Layer 3 of a small transformer language model trained on English Wikipedia (11 layers, counted from 0, width 128).
A neuron's activation on a vector x is GELU(weights . x), where the dot is the dot product.

Input weights of the MLP neurons that the questions are about. A number n stands for n times 0.0056.
n19: -10 19 -22 -11 25 -11 3 -34 57 -7 17 2 2 10 3 -15 15 -15 -74 -24 -1 -13 -41 28 -30 0 -15 -59 19 18 -17 2 -2 -5 -22 -19 -25 -23 -6 -8 -8 2 29 -13 1 15 0 -8 -9 -19 14 -25 17 5 -1 -9 9 -4 53 -44 -6 13 18 -8 13 0 25 19 -25 23 -2 -52 11 50 29 -34 5 -21 -22 -10 -20 -5 29 -10 -1 1 -12 -13 -9 -20 -22 1 10 -1 3 -15 11 -25 -35 -6 6 11 -10 5 -23 -1 35 28 18 52 -16 -1 14 8 28 17 3 53 36 14 12 -35 16 15 5 9 -7 -7
n21: 12 -11 -3 2 11 -8 13 27 31 -23 -28 11 -41 -9 -22 22 -3 0 3 16 11 26 -38 -13 3 11 -8 -17 -1 -25 45 3 -1 -10 -28 -8 4 -18 1 16 -27 21 28 -8 -11 3 8 8 -24 1 0 -27 -10 -9 -5 -33 -5 17 -15 5 -27 -3 7 13 -8 33 39 -21 -14 1 -50 1 26 63 12 26 9 -34 -19 6 -15 29 20 7 -12 10 -19 -8 8 4 -10 -6 15 -2 -21 8 35 10 11 -14 9 -14 -37 16 1 6 0 14 -3 -7 -11 -10 -9 18 4 26 2 16 -15 10 -30 -23 19 13 19 5 -1 18
n70: -6 -14 -6 13 8 -11 23 6 -10 6 18 19 -5 6 16 6 24 8 -17 -16 11 26 -11 11 -18 2 4 9 -15 6 14 -14 -40 13 -25 -7 7 -13 -12 10 -17 -31 18 6 29 19 -28 -1 25 14 5 -4 -44 -24 2 6 -22 -6 -36 -7 8 -9 -10 -14 -1 -11 27 14 -8 -13 24 31 30 15 13 13 -31 -2 -17 7 2 7 0 -6 5 7 -9 -34 2 4 0 3 22 6 -12 8 2 15 -10 0 1 9 -22 36 -12 3 -17 -10 -9 -32 -24 23 -34 8 9 -1 -16 23 18 35 -9 -21 -6 36 22 0 19 -28
n146: -11 -2 -50 -14 -8 19 2 -11 -9 -3 18 -16 -14 13 39 39 25 26 -29 25 -12 -9 11 -6 1 -7 -13 11 27 17 -2 26 20 33 -22 5 -2 -9 -22 32 -6 -21 -36 -11 23 30 0 17 0 -9 -27 24 -8 2 13 -7 -5 -14 22 -6 0 -36 -7 -33 -8 -28 -40 -8 -7 -3 -27 3 -23 -18 1 -37 7 -3 12 -18 39 14 44 -10 -31 -10 2 20 23 -11 6 35 1 5 54 -34 -3 -20 14 22 19 31 5 15 33 20 -22 21 -1 -19 17 -13 -17 -14 2 8 16 17 0 -1 -2 22 -6 -33 -11 -3 25 2
n156: 20 -8 5 -5 33 4 32 29 -33 17 3 -29 7 -29 2 -17 -16 6 15 -6 4 -24 -32 4 21 -8 -6 -15 -22 30 -4 -9 30 -3 35 -10 -26 37 4 -16 34 -34 4 24 -4 50 -49 -38 5 -11 -15 -3 -3 -13 -19 -37 -11 -55 -3 19 13 1 -11 21 -6 -15 -26 -16 -8 20 13 9 5 -5 6 -8 -11 51 -2 -23 11 -12 -35 -12 1 23 -4 5 5 3 8 -6 2 -24 42 -1 -1 1 -23 -11 -9 28 -9 -21 21 -14 -26 2 31 -14 22 61 -7 5 2 17 -6 0 24 4 -9 -1 -49 17 44 -36 -13 52
n181: -1 48 18 22 17 -2 3 -26 -40 -24 -11 -29 30 -21 13 28 -32 7 4 2 10 4 -6 -7 0 5 -34 -2 -15 -47 23 24 12 -1 -2 16 -12 5 -21 -41 13 18 -5 -37 9 6 9 -17 2 -10 -3 36 43 -20 0 17 -44 -3 28 -15 10 -34 -1 15 2 12 -7 -48 22 9 -11 13 13 18 -9 1 -12 5 5 -28 27 2 59 -21 -9 6 29 3 15 42 3 3 14 -1 7 -23 23 31 -29 5 -6 0 -8 -7 27 10 17 -1 -4 3 4 4 -23 -18 7 11 22 3 -23 21 -27 -5 3 -12 -22 -17 20 -3
n209: 27 -21 14 -5 30 -18 -15 18 -6 11 39 -1 21 -5 33 9 -29 -6 -17 -2 -2 -17 2 3 23 -26 -47 45 3 1 -8 23 1 -18 -1 -26 -6 -59 48 17 27 54 -10 29 -5 25 24 8 -13 -10 -15 -1 -3 20 29 -15 -21 2 7 3 -5 -36 -1 -1 -1 -10 -22 -8 11 -12 -8 18 19 12 43 -9 -1 -48 -15 13 -6 11 32 20 -23 -21 3 -15 -9 24 -16 -22 -19 13 -1 -30 -22 -25 -5 50 14 16 -22 21 -17 -19 13 -10 11 -54 36 9 -10 15 23 1 41 24 -22 4 -2 -29 -24 -29 1 6 -6 4
n243: 33 -14 0 7 -27 -45 13 -28 26 -24 -6 12 -16 -36 19 34 1 -28 -30 32 -7 -6 -6 15 4 1 2 -13 -18 -21 19 7 -18 -17 -6 7 3 10 -5 25 -18 -2 -4 -28 15 2 -22 6 -15 -15 7 7 9 -24 -9 10 -22 11 9 -5 -7 -10 -17 42 8 7 -25 -6 -1 3 2 -2 -26 -1 28 -22 24 -4 -31 40 13 -2 22 17 -18 -1 6 -17 21 3 -7 -5 -10 20 -8 4 -26 -35 -21 45 9 11 -19 -11 25 -16 10 29 29 16 28 6 14 -10 19 -1 -18 7 -18 26 -39 46 7 9 -9 50 7 -1
n261: -14 -10 21 -7 2 17 5 12 33 15 -6 27 18 23 -20 -40 11 11 -22 -20 -38 -31 4 4 -22 23 -8 -8 -1 14 15 -11 -19 -2 -24 16 -8 -9 -63 22 28 18 -16 -27 -9 15 -24 -31 -12 12 35 -15 24 -29 37 -15 -45 -36 -7 33 -31 16 -17 -39 15 26 54 3 7 -12 27 21 49 -17 -12 32 5 23 8 -13 -94 44 -31 15 17 23 -16 0 14 21 -8 44 -8 7 -16 21 9 -9 -53 -4 -46 33 -26 11 -35 -4 -52 18 2 31 -36 -7 12 21 -8 10 4 -22 59 16 11 18 -8 4 -5 14 14 7
n275: -9 7 17 48 -7 1 26 10 -9 -12 41 2 -2 2 -36 -31 23 8 20 40 15 -20 -24 -15 -26 7 -27 -3 2 -73 5 49 -11 33 -65 6 -19 6 6 -2 4 4 21 21 2 4 7 6 12 11 33 1 21 -20 45 -8 -36 -9 -21 -7 -1 1 -21 1 4 -3 27 -27 -16 -19 19 35 -8 -3 27 -3 12 10 12 -49 1 6 -12 15 25 3 20 -27 7 36 -21 -3 -1 19 3 58 1 -27 -16 -18 -15 14 -11 -21 -9 -2 3 8 -28 10 -9 -12 -19 -21 -1 6 -2 10 0 -19 2 32 5 6 -6 -36 7 -21
n283: 0 7 -1 4 -20 9 19 9 -4 8 26 36 -6 1 -21 -32 23 -15 -10 27 1 -15 -15 -10 -37 -1 -18 16 26 -15 -26 -20 -22 -4 18 -1 -16 -3 -10 7 -20 14 5 -13 40 11 3 -21 -14 -1 -47 -19 -1 2 -7 -49 -12 -6 28 -17 1 -19 -14 3 -8 -2 -2 36 -9 -18 -29 -39 -37 -7 28 1 46 -30 34 30 20 3 0 35 22 -30 -17 15 -8 2 43 25 -11 -4 35 4 26 10 4 -7 23 13 -28 33 11 25 24 -7 -5 31 -25 -4 -16 -40 -1 17 -10 30 8 25 -16 4 30 -11 -2 18 10 9
n343: 43 46 -11 27 -37 -15 9 16 -2 1 23 -15 13 23 -21 10 49 13 -29 -20 9 -1 -14 -38 -11 19 -29 16 10 -27 23 -2 15 -12 -9 20 -35 50 42 9 27 7 -32 6 -12 3 -10 -50 -8 2 29 14 8 -8 21 1 2 -22 -7 25 -1 3 -22 -26 -36 -32 5 -29 23 -27 -13 -17 -21 10 9 -44 -39 28 -17 -8 5 -12 -17 27 31 25 36 -4 -27 -2 -32 0 -6 9 21 11 6 -34 -10 -5 6 -12 22 3 23 -17 -2 -37 -4 -9 2 46 9 34 16 -16 -10 19 -21 17 -28 46 1 1 4 6 2 -13
n352: -2 -40 27 -30 8 2 -21 -13 -20 9 -47 1 -4 1 30 -21 23 6 10 -13 51 -19 -26 14 -24 8 15 11 6 -23 24 1 -36 4 -10 1 1 -7 20 -15 1 5 37 31 45 24 17 15 -19 6 -12 4 19 9 4 16 15 26 -8 -7 6 21 -23 -24 -12 32 -7 4 -24 -33 -10 -11 29 7 14 -21 -18 -1 33 3 -1 6 -10 27 -8 -10 -7 -17 1 18 9 -7 -33 -6 -4 33 16 16 17 -31 -39 -49 2 24 -18 -21 -19 -1 11 18 16 -6 -17 19 30 -9 29 -8 -16 7 -14 -2 23 -5 23 5 19 -18
n383: 11 41 -34 21 -1 5 19 -20 -7 -20 37 6 -4 -1 -13 5 20 -56 -19 11 22 22 -13 -33 -1 9 -11 -49 8 15 -10 -31 14 14 -47 -10 -22 -3 -9 -42 23 22 -22 1 9 -47 -26 -12 -15 -13 -36 11 16 7 -24 9 34 -5 12 -26 -18 0 1 -4 42 -30 33 -54 -12 -1 -9 10 34 -1 15 -21 5 12 -5 26 -10 13 55 1 54 -35 9 -25 5 -6 -8 -9 19 26 -4 -1 38 -2 1 21 -7 -1 -19 23 30 -13 29 7 41 6 1 9 -33 9 11 -7 -27 37 8 16 -24 12 -29 -32 -6 21 4 21
n436: 8 -10 -20 -8 29 18 21 -25 27 1 -7 -11 -15 -4 -19 12 26 -24 -19 -4 -11 11 4 -17 -3 0 -4 -15 19 -11 20 -30 -2 38 -18 27 21 -16 16 1 -24 15 -1 17 23 -26 -21 33 2 4 10 -4 14 11 -15 -25 -20 -13 -7 8 13 23 11 -18 21 14 15 -6 24 -48 -4 11 -26 -6 9 -25 13 -39 13 -28 -47 -31 8 28 39 -21 18 -31 -13 13 11 5 5 21 -18 -5 22 14 31 19 48 1 -35 -8 -13 -20 -3 16 13 -22 24 -9 -31 4 28 -6 -15 6 25 27 18 -51 6 -27 -29 33 19 -27
n466: -1 5 28 7 -11 -16 32 -12 10 -6 -11 -15 -28 5 46 -2 -13 14 -25 -37 -36 20 43 6 31 19 3 -14 8 19 7 -2 -7 21 7 11 -2 30 -3 -23 4 15 -9 -6 -9 -16 -1 18 -11 -41 8 -3 -1 -17 -26 -9 1 -7 -8 14 10 -4 14 19 13 40 8 7 10 -28 -3 -6 5 -9 23 -27 -8 11 -25 13 29 -1 -10 25 12 -17 -39 2 -19 -1 19 -29 -4 -23 0 -17 -4 -29 5 19 25 -23 21 17 5 -30 -58 -10 20 26 15 19 -10 26 19 -8 25 -1 -22 7 -39 20 4 14 -19 18 -20 -15
n482: -3 -2 10 -9 -26 33 -5 4 21 -12 46 -7 -10 20 39 3 -20 8 -21 9 -8 10 18 -18 -40 -13 -51 -7 9 11 -12 -27 -19 15 -8 -48 -27 8 -3 18 1 13 11 8 33 -5 11 -22 13 -41 31 -20 -2 -8 18 16 -8 -10 -20 -7 -7 -1 10 1 -24 7 30 -13 -14 23 -13 11 -14 -26 16 5 18 4 -3 -1 33 21 14 -6 -6 -15 14 12 38 -3 5 6 9 10 21 -15 10 39 -31 -23 -15 -33 -28 1 -2 17 -10 16 -2 -7 38 -2 -2 11 34 -28 36 26 9 24 -3 -12 1 32 -36 -34 2 -22

Each question shows a token from some text and the vector x that enters the MLP there. A number n stands for n times 0.043.

"Ju": 2 43 28 7 -1 -33 30 -12 16 -11 9 -18 -14 -13 -1 -17 21 15 54 0 18 -28 29 26 -28 -19 -3 4 -39 22 -31 37 -8 25 10 18 18 -2 -6 -11 -2 4 -12 9 -9 20 23 31 6 12 -5 -33 41 0 7 -33 49 20 2 -20 -6 19 -12 -22 4 3 17 -14 15 30 -8 35 -27 -30 -41 29 -4 -11 -7 -14 12 -31 27 -5 -7 38 -13 2 -40 -31 -6 -30 -30 -43 -42 17 -17 41 -6 5 18 -47 -14 5 1 8 9 1 55 21 -2 39 -28 10 -12 4 -8 -72 -8 -23 -26 11 12 42 -12 -6 -27 0
The most active neuron and its activation: n466, at about 1

"ire": 41 27 18 53 5 -34 -9 0 21 -12 14 9 -23 -3 -13 0 9 7 10 0 4 -30 17 8 -18 -6 2 -10 -56 12 5 14 26 10 -13 31 12 -6 -40 -8 0 3 -32 -16 -10 27 30 45 28 23 -31 -37 42 -6 21 24 45 -3 22 -16 -45 40 -6 -29 12 -8 -3 11 25 11 -3 34 -7 -36 -31 38 2 -36 -15 7 6 -41 15 -9 16 10 -3 17 -44 -52 -4 0 -14 -39 -28 18 -36 39 6 13 34 -48 -25 23 -35 7 -4 -25 7 15 16 21 -24 -12 -19 28 2 -12 -34 -20 -4 22 -4 22 1 12 -16 2
The neuron with the highest activation: n466

".": 23 -6 23 39 10 -23 6 4 13 8 11 7 1 -7 4 -6 -21 5 35 -2 5 4 0 -1 -19 -28 -19 -41 -16 20 -3 11 -11 27 -8 37 -20 -27 4 -6 -43 8 -8 -25 -40 11 -12 38 33 14 -14 -52 60 8 30 5 43 -3 8 14 -27 41 -9 -54 6 16 18 -1 -23 12 -8 53 -28 -32 -27 6 18 -34 -41 3 16 -36 20 -22 -3 7 10 9 -20 -52 14 -14 -31 -19 -16 -9 -28 26 -6 18 42 -35 13 22 -27 28 16 5 43 20 11 24 -23 -34 -2 14 10 -22 3 -24 3 26 11 54 8 -24 -31 -7
The neuron with the highest activation: n19

" Arch": -2 17 3 18 -11 -9 23 -20 3 -3 26 12 -9 -7 45 19 4 14 0 1 3 -26 31 10 -41 -13 11 -35 -16 19 22 11 8 38 -8 9 -6 -32 -22 7 -7 -14 -24 -10 -17 22 -8 57 12 42 -67 -31 22 9 19 9 34 10 21 -4 -14 14 -3 -40 3 1 -13 12 21 27 10 36 -19 -18 -65 18 -6 -33 -25 -32 -14 -17 34 4 -26 29 7 9 -33 -73 3 -1 -38 -25 -36 4 -21 46 13 -5 17 -20 8 24 -18 -4 -5 -3 -6 5 36 38 -38 17 29 -15 3 -38 -15 -30 2 11 14 60 11 6 -1 -11
The most active neuron and its activation: n146, at about 1.4

"er": 32 22 30 34 -10 -20 10 6 15 3 7 1 -23 -12 13 -6 -9 8 7 -29 13 -4 19 10 -30 13 -3 -50 -25 4 -21 15 -13 17 8 15 3 -54 -9 -12 -32 -3 -15 4 -26 29 17 39 5 43 -3 -48 54 18 27 -1 45 8 3 2 -51 51 -4 -29 8 17 -11 30 -31 19 -1 23 -27 -19 -40 41 13 -32 -6 6 7 -23 14 -28 0 3 7 27 -7 -63 5 -8 -17 -44 -29 -7 -18 29 10 14 50 -50 -18 22 -25 23 6 7 27 34 9 19 -11 -11 -1 1 -10 -20 -15 -40 -24 28 17 35 -2 -12 -14 -10
The neuron with the highest activation: n19

"\n": 32 -15 5 42 8 -18 -13 1 9 1 1 -2 -1 8 -9 -12 -5 -6 10 0 -7 11 -2 20 -19 -23 13 -22 -2 31 7 12 -14 22 5 35 22 -2 27 -2 -30 0 -28 -14 -39 -6 -35 39 21 32 -32 -58 56 3 36 -8 39 8 26 22 -30 28 -2 -34 19 21 5 20 18 18 16 0 -41 -58 -50 31 -9 -41 -17 -29 5 -45 48 -22 -18 19 1 2 -33 -51 12 -8 2 -24 -7 -6 -17 37 9 -15 16 -42 -14 -8 -6 4 1 3 44 18 3 37 -12 -26 -23 6 10 -22 -21 -6 7 40 7 18 13 -14 -29 2
The neuron with the highest activation: n436

" to": 32 26 7 19 -13 -13 -14 -19 30 -14 25 -14 -18 -11 -3 8 -3 37 12 -2 7 -8 2 -27 -38 -42 -4 -7 -8 12 -13 24 -16 22 5 43 -24 -25 31 4 8 -18 -23 -28 -19 18 19 40 13 32 -29 -28 55 12 25 2 35 10 14 9 -24 0 1 -17 6 -3 7 1 -5 34 5 46 -21 -31 -27 10 6 -30 -16 -2 14 -29 21 -6 -1 -9 10 -1 -19 -43 19 -26 11 -6 -57 19 -8 28 -1 -2 74 -56 -4 14 -5 -2 24 -16 -9 4 -20 49 -12 15 20 -2 6 -49 -23 -47 -1 40 -16 26 -4 -16 -37 0
The most active neuron and its activation: n343, at about 0.57

" 1986": 30 19 17 11 -12 -44 -11 -8 10 13 12 -12 14 -16 -22 12 21 10 10 -14 12 -13 18 31 4 -38 -7 -1 -18 31 -4 7 7 48 0 49 28 11 -7 5 -50 23 -16 -2 -42 -13 15 34 23 35 -38 -55 49 0 20 -17 32 -1 5 -11 -29 21 -26 -31 17 -22 -1 22 34 47 10 26 -14 -26 -51 6 4 -22 -35 -13 24 -24 29 -18 -14 -2 5 27 -26 -63 12 15 -19 -31 -1 -2 -23 19 6 11 47 -22 -31 3 -6 -1 10 -8 12 -9 10 24 4 -13 5 11 -47 -10 -25 -36 -1 14 -24 50 21 -13 -14 -21
The neuron with the highest activation: n146

" Province": 24 11 26 15 -10 -17 8 -20 -8 -14 18 9 -21 -18 -1 24 20 -5 20 -14 2 -18 9 48 -51 -10 -9 -1 -27 11 -16 8 13 31 5 27 -31 -39 -1 -12 -24 -12 -22 2 4 41 25 49 -3 36 -25 12 42 -8 20 -3 54 13 -4 -13 -16 21 -31 -30 12 20 -6 -16 36 9 23 40 -31 -27 -71 44 25 -20 -13 -28 2 -19 17 -4 -1 10 -1 -2 -26 -42 -13 21 -27 -35 -52 2 -30 45 7 12 33 -14 1 4 -36 3 8 6 11 11 32 24 -18 18 -3 -3 -2 -42 -8 -48 7 43 12 16 -11 2 -17 5
The two highest activations, in order: n352, n436

" settled": 44 22 0 12 -4 -44 -14 -8 4 -6 21 7 1 -42 -14 -9 9 11 44 18 -8 -15 0 6 6 -30 6 -27 -21 3 -22 26 19 22 19 53 -25 -31 -13 32 -24 -6 -26 -14 -21 18 12 67 -13 44 -40 5 29 13 9 3 57 9 27 15 -22 3 -21 -28 9 12 -8 -2 15 5 10 45 -41 -46 -33 4 -3 -36 -23 -16 -1 -27 35 -4 -32 -3 -2 31 11 -60 21 8 -20 -23 2 -3 -35 40 -2 22 27 -40 9 43 -13 22 -21 -6 -18 17 12 1 -13 14 -25 14 -12 -51 -14 -22 11 26 -10 15 -3 12 -5 16
The most active neuron and its activation: n146, at about 2.1

"d": 21 33 21 33 -16 -29 -8 6 8 -10 11 -23 -14 -6 -4 9 8 22 39 -13 15 -3 1 38 -30 15 -10 -38 -19 8 -49 10 8 12 10 24 -7 -21 6 18 -22 -15 5 -8 -12 32 21 45 31 60 -9 -10 33 15 20 0 53 -10 -21 13 -34 9 -4 -50 -5 -24 1 26 1 -2 7 1 -2 -22 -37 37 1 -32 -15 -9 -28 -50 10 -35 -16 3 -12 18 -8 -39 -5 -6 -7 -27 -52 4 -19 28 3 8 31 -41 -24 31 -24 15 39 1 34 37 -8 35 -26 1 -9 -8 -11 -38 -17 -7 19 40 -5 53 -18 1 -9 5
The neuron with the highest activation: n19

"ol": 46 53 25 30 -18 -43 -18 -1 19 -19 0 -12 -20 -1 -25 14 22 19 16 15 21 -5 0 -9 -14 -14 15 -12 -46 8 -15 0 -4 14 21 26 -3 -19 -16 -16 -24 -10 -17 8 -32 27 11 24 27 16 -21 -50 37 -2 8 7 50 3 -14 9 -38 17 -5 -44 15 -2 -16 18 15 13 -6 27 -36 -31 -53 44 -1 -38 -11 7 11 -35 17 -15 -15 6 -3 12 7 -54 -3 -2 1 -46 -49 3 10 18 28 17 47 -26 -33 20 -6 -3 17 11 32 37 16 13 -8 5 -9 8 2 -48 11 -26 -13 28 -2 54 -10 -8 8 2
The neuron with the highest activation: n21

"a": 32 -6 25 55 -14 -11 0 -16 28 4 6 11 -26 -34 -5 -11 -19 -17 16 -12 13 2 -2 11 -7 -9 -7 -32 -32 4 -8 3 6 9 1 30 -10 -42 9 -6 -33 -3 7 -19 -47 30 17 14 12 24 -15 -71 48 -17 30 -9 45 11 1 -1 -26 41 -12 -41 -6 17 -10 4 -4 20 2 11 -19 -24 -20 32 14 -47 -27 13 16 -38 16 -19 -18 21 5 8 1 -37 8 4 -34 -43 -17 13 -23 44 -4 17 66 -49 -15 21 -7 14 22 10 32 33 30 17 -20 -4 -15 7 1 4 -8 -31 -10 27 17 42 1 4 -26 2
The three highest activations, in order: n21, n243, n19

" as": 38 -9 15 47 -1 -31 2 -22 3 15 34 -2 -13 -15 -13 -4 9 27 8 9 2 -14 1 -31 -24 -28 -19 -36 -22 19 -13 9 -16 2 22 46 -2 -57 -8 10 -47 -2 -18 -10 -22 21 18 29 0 55 -53 -47 30 17 22 -2 31 45 -12 -2 -30 28 -15 -12 22 -13 10 13 -14 14 -14 24 -30 -20 -20 19 -3 -37 -4 4 19 -42 24 7 -15 8 -1 -2 -18 -46 16 -15 -15 -8 -36 -21 9 51 -3 28 39 -12 -2 19 13 -2 5 -3 -4 17 -2 29 -19 16 -8 7 6 -24 8 -38 13 41 1 62 -6 -19 -15 2
The neuron with the highest activation: n283

"pt": 3 28 -8 17 -6 -21 26 9 0 -19 12 -2 14 16 25 29 2 33 14 -19 3 3 10 16 -7 -34 3 -15 -30 8 -17 20 -3 5 24 33 20 -34 -23 -12 -35 -1 -5 -11 -27 5 31 46 28 19 -26 -37 10 -15 31 19 68 -15 -18 7 -58 29 -11 -10 -20 -17 -2 20 46 16 20 38 -6 -39 -39 32 18 -12 -11 -4 -20 -42 22 -3 -3 10 14 -15 -26 -41 -7 -27 -12 -49 -57 31 -20 28 4 15 17 -21 -20 22 -27 7 19 2 10 25 15 15 -21 10 -6 5 -20 -37 -33 -18 6 35 2 46 5 -25 -24 4
The most active neuron and its activation: n70, at about 0.13

"=": 26 -25 31 31 8 -34 -15 23 7 3 19 -3 10 0 -1 -17 -6 -19 8 -6 20 -3 5 8 -8 -4 -16 -31 -23 28 -6 28 -10 37 18 47 -11 -12 -8 2 -34 -8 -19 -9 -18 4 -28 19 12 28 -42 -23 46 -10 19 17 57 -6 18 17 -29 45 -5 -40 12 4 3 -16 37 20 -1 31 5 -63 -42 26 2 -25 -18 -16 0 -34 47 -12 -13 -1 4 23 -4 -44 29 -21 -11 -20 -42 -5 -10 36 4 -21 20 -36 -8 24 -30 -3 -1 22 46 10 27 41 -12 -20 -24 17 -17 -8 -46 -16 -10 23 -10 45 5 -24 -18 -3
The most active neuron and its activation: n383, at about 0.39

" over": 38 27 13 10 -6 -13 -3 1 17 7 37 -6 0 -46 -14 -6 -12 41 35 5 11 -21 33 2 -22 -37 -23 -8 -29 23 3 -8 16 24 20 43 -1 -17 -18 12 -22 15 -4 -12 -15 14 29 41 8 51 -69 -27 22 14 37 -6 30 12 -5 14 -22 14 0 -51 6 19 19 -2 -10 7 -13 34 -39 -26 -25 -11 -9 -30 -16 -8 19 -32 9 -7 -17 -2 19 20 -2 -50 18 -17 -19 -22 -23 0 -2 20 15 18 45 -44 -12 46 -1 4 27 -24 -20 18 -14 25 -44 -4 -12 -7 18 -32 -47 -21 5 48 1 19 -15 -20 -3 -3
The three highest activations, in order: n283, n146, n209

"ton": 22 27 27 38 -25 -21 -19 -18 26 -8 9 -9 8 -24 -12 16 -2 9 15 -11 -2 -24 22 25 -11 -5 14 -31 -39 17 17 15 -14 23 -13 25 -14 -33 -2 -27 -26 0 -7 1 -19 28 25 42 8 50 -6 -44 44 -39 26 18 48 -23 -2 25 -31 21 -10 -32 9 -9 -13 20 -5 27 -15 24 -25 3 -33 39 23 -17 -12 -7 15 -34 33 -27 -3 -6 10 3 -17 -62 -3 16 -17 -18 -48 7 -42 28 3 12 49 -42 -27 -2 -20 7 13 0 11 50 14 25 -1 1 -12 -9 -1 -10 -33 -35 -9 45 1 19 24 -19 -19 -6
The neuron with the highest activation: n243

" Sil": 8 36 8 46 -20 -48 -16 -36 8 -1 -1 20 -3 0 -11 8 -10 9 8 0 36 -17 21 6 -17 -14 4 -16 -36 1 8 19 24 22 13 45 14 -25 -24 -12 -14 -14 -25 0 -38 7 -9 31 35 38 -28 -22 59 -28 0 -23 35 17 21 10 -18 31 -11 -35 6 10 10 29 30 34 -6 6 -1 2 -37 37 -5 -45 -26 -3 -5 -39 32 -19 0 30 -12 4 -21 -43 13 -6 -21 -5 -30 -4 -36 29 1 -9 44 -35 -23 -2 15 -3 -33 42 8 41 18 29 -42 -14 5 -27 -18 -14 -4 -14 -10 -5 7 48 -9 -17 3 15
The neuron with the highest activation: n181

"Rec": 4 -1 -6 6 11 -58 -12 27 8 -17 25 -12 -15 16 -2 10 22 34 47 -20 16 -29 16 23 -43 -6 -2 -30 -31 29 -5 37 -22 1 8 30 12 0 -21 -2 -30 -2 21 15 -24 20 -10 48 17 30 -54 -48 34 4 18 33 46 7 4 19 -5 -16 -16 -36 8 27 6 21 37 25 -12 8 -28 -25 -26 23 -17 -27 -34 -10 -16 -55 24 4 4 13 -9 34 -9 -36 16 -21 -20 -13 -35 18 -31 34 -4 -33 6 -38 -22 15 9 5 -7 -2 39 24 -8 38 -12 2 19 11 -15 -20 -1 -20 -18 0 2 40 -4 -22 -7 3
The most active neuron and its activation: n352, at about 1

"ution": 46 11 30 33 -13 -16 -4 -5 -6 -37 26 -10 2 9 -1 -9 9 31 19 2 22 -16 -5 38 -32 -19 11 -23 -33 3 7 3 -1 -3 9 37 -24 -27 -18 -7 3 -30 -14 -17 -8 39 19 40 17 25 -8 -24 40 -10 16 14 68 -9 0 11 -22 25 -2 -44 15 2 -11 2 23 2 -6 28 -21 -29 -43 31 -3 -33 3 7 2 -19 23 -19 4 -5 12 20 -35 -83 -10 -3 -21 -23 -25 31 -22 34 -28 11 57 -26 -23 6 -23 8 1 -2 22 18 -5 49 -11 7 -2 4 -34 -27 3 -40 -4 34 -5 39 -7 -4 -19 -2
The most active neuron and its activation: n343, at about 0.18

" Matt": 42 47 22 45 -19 4 -5 -1 13 -14 7 -36 -12 2 27 5 -10 22 39 -8 15 -7 19 26 -13 -29 -1 -22 -21 27 -3 -3 -5 36 3 33 0 -24 -28 -11 -10 -9 -14 -14 -24 14 8 43 14 60 -56 -24 42 -3 21 11 38 25 -27 1 -27 7 -16 -41 15 -4 -18 14 13 6 9 26 -15 -15 -30 33 -27 -16 -27 -19 -13 -41 12 -9 -31 -7 -9 19 -15 -58 -13 4 -30 -9 -12 30 4 31 9 1 -2 -18 -6 13 9 13 31 10 -13 28 -17 50 -9 -22 5 -20 -38 -27 -16 -30 -9 10 -18 67 6 -7 4 2
The most active neuron and its activation: n70, at about 0.11

"ident": 19 22 14 13 -14 -22 -5 -4 0 -26 36 -1 -4 22 7 -3 2 10 18 -14 3 -6 6 31 -13 -31 -7 -32 -33 -7 -30 1 9 15 25 6 -22 -37 -10 12 -22 -1 4 3 2 3 -21 28 1 37 -50 4 26 9 9 28 64 14 3 -8 -18 25 -5 -41 13 22 -7 14 17 -15 12 28 -4 -29 -63 31 22 -23 -21 -6 1 -60 29 -27 -23 18 2 34 -14 -61 -4 10 -31 -1 -26 20 -11 44 -29 17 51 -34 -29 32 -5 -1 17 -10 21 29 -2 32 -11 -7 -7 -4 -9 -43 -29 -23 -7 67 -3 24 -6 -2 14 19
The most active neuron and its activation: n243, at about 0.26

" New": 14 18 0 32 -6 -45 -4 14 14 -7 9 -14 -4 -30 -12 22 15 13 5 -18 19 -21 5 18 -29 -43 -5 -5 -21 18 14 -4 -4 42 4 33 7 -27 -34 -9 -23 3 -15 14 -26 32 6 38 4 51 -48 -12 46 28 28 9 38 11 -19 -1 -9 23 -42 -17 -3 -22 4 14 10 30 4 16 -6 -25 -50 11 17 -16 -40 5 -13 -28 41 -2 -5 27 2 5 -30 -28 -2 -36 -3 -16 -44 12 -23 34 25 -5 56 -27 -26 31 -21 19 18 10 -1 40 7 28 -23 -20 19 -2 -3 -47 -15 -31 -21 32 -6 35 -12 -7 -8 16
The two highest activations, in order: n243, n21

" joined": 39 30 17 45 0 -23 7 -10 -1 -14 24 -11 -13 -30 -3 -19 -7 29 31 -5 -12 -3 13 -2 -2 -24 -9 -23 -4 12 -18 18 27 29 27 37 -10 -21 -14 47 -41 5 -34 -19 -22 18 27 52 -18 51 -58 -15 41 32 13 -7 65 26 -12 10 -20 8 -5 -41 22 -5 4 19 20 10 -8 40 -20 -40 -23 18 -4 -27 -14 -7 10 -33 28 -17 -2 13 19 16 3 -42 22 -2 -10 -27 -39 4 -36 10 -3 3 41 -49 -9 9 -23 9 13 -26 -3 17 -7 39 -15 8 4 -4 -7 -42 -17 -45 1 18 -30 12 -11 -5 3 6
The neuron with the highest activation: n146

"His": 25 7 35 21 14 -42 -24 6 28 31 19 17 -16 -11 -6 19 21 32 3 -4 19 -37 4 1 -17 -16 19 -33 -35 29 -10 1 12 20 -11 39 -8 -46 -9 -3 -22 18 -11 -25 -22 14 -6 44 2 15 -33 -34 20 -4 16 31 52 9 21 5 -9 15 -4 -46 -1 -8 -2 15 33 25 21 -3 -7 -30 -23 21 30 -39 -47 -3 12 -39 33 2 -12 33 -12 -1 -6 -41 25 -9 -23 -10 -22 1 -35 32 -13 -27 48 -58 -3 10 -2 -13 -8 9 20 32 -4 19 -15 -17 -1 -17 -10 -10 -44 -21 5 -2 -5 52 -4 -1 -10 -17
The most active neuron and its activation: n19, at about 1.1

" the": 39 0 23 29 6 -29 0 -19 14 11 10 11 -13 -28 1 5 30 13 13 -1 20 -8 -1 -9 -18 -29 -11 -21 -1 32 -13 24 -2 23 9 34 -9 -25 -7 9 -33 -2 -13 0 -41 2 -30 40 -5 41 -46 -21 36 4 7 11 63 15 2 6 -28 36 -19 -36 12 -3 2 4 -4 9 12 37 -1 -25 -32 16 -2 -16 -14 -2 -4 -47 53 2 1 0 -2 1 -35 -27 14 -24 -19 -14 -44 -2 -27 51 -9 -18 66 -43 -32 38 8 -12 40 -18 0 11 -9 22 -20 -11 -32 -9 32 -26 -14 -28 12 46 12 36 -9 3 -7 -8
The three highest activations, in order: n383, n436, n352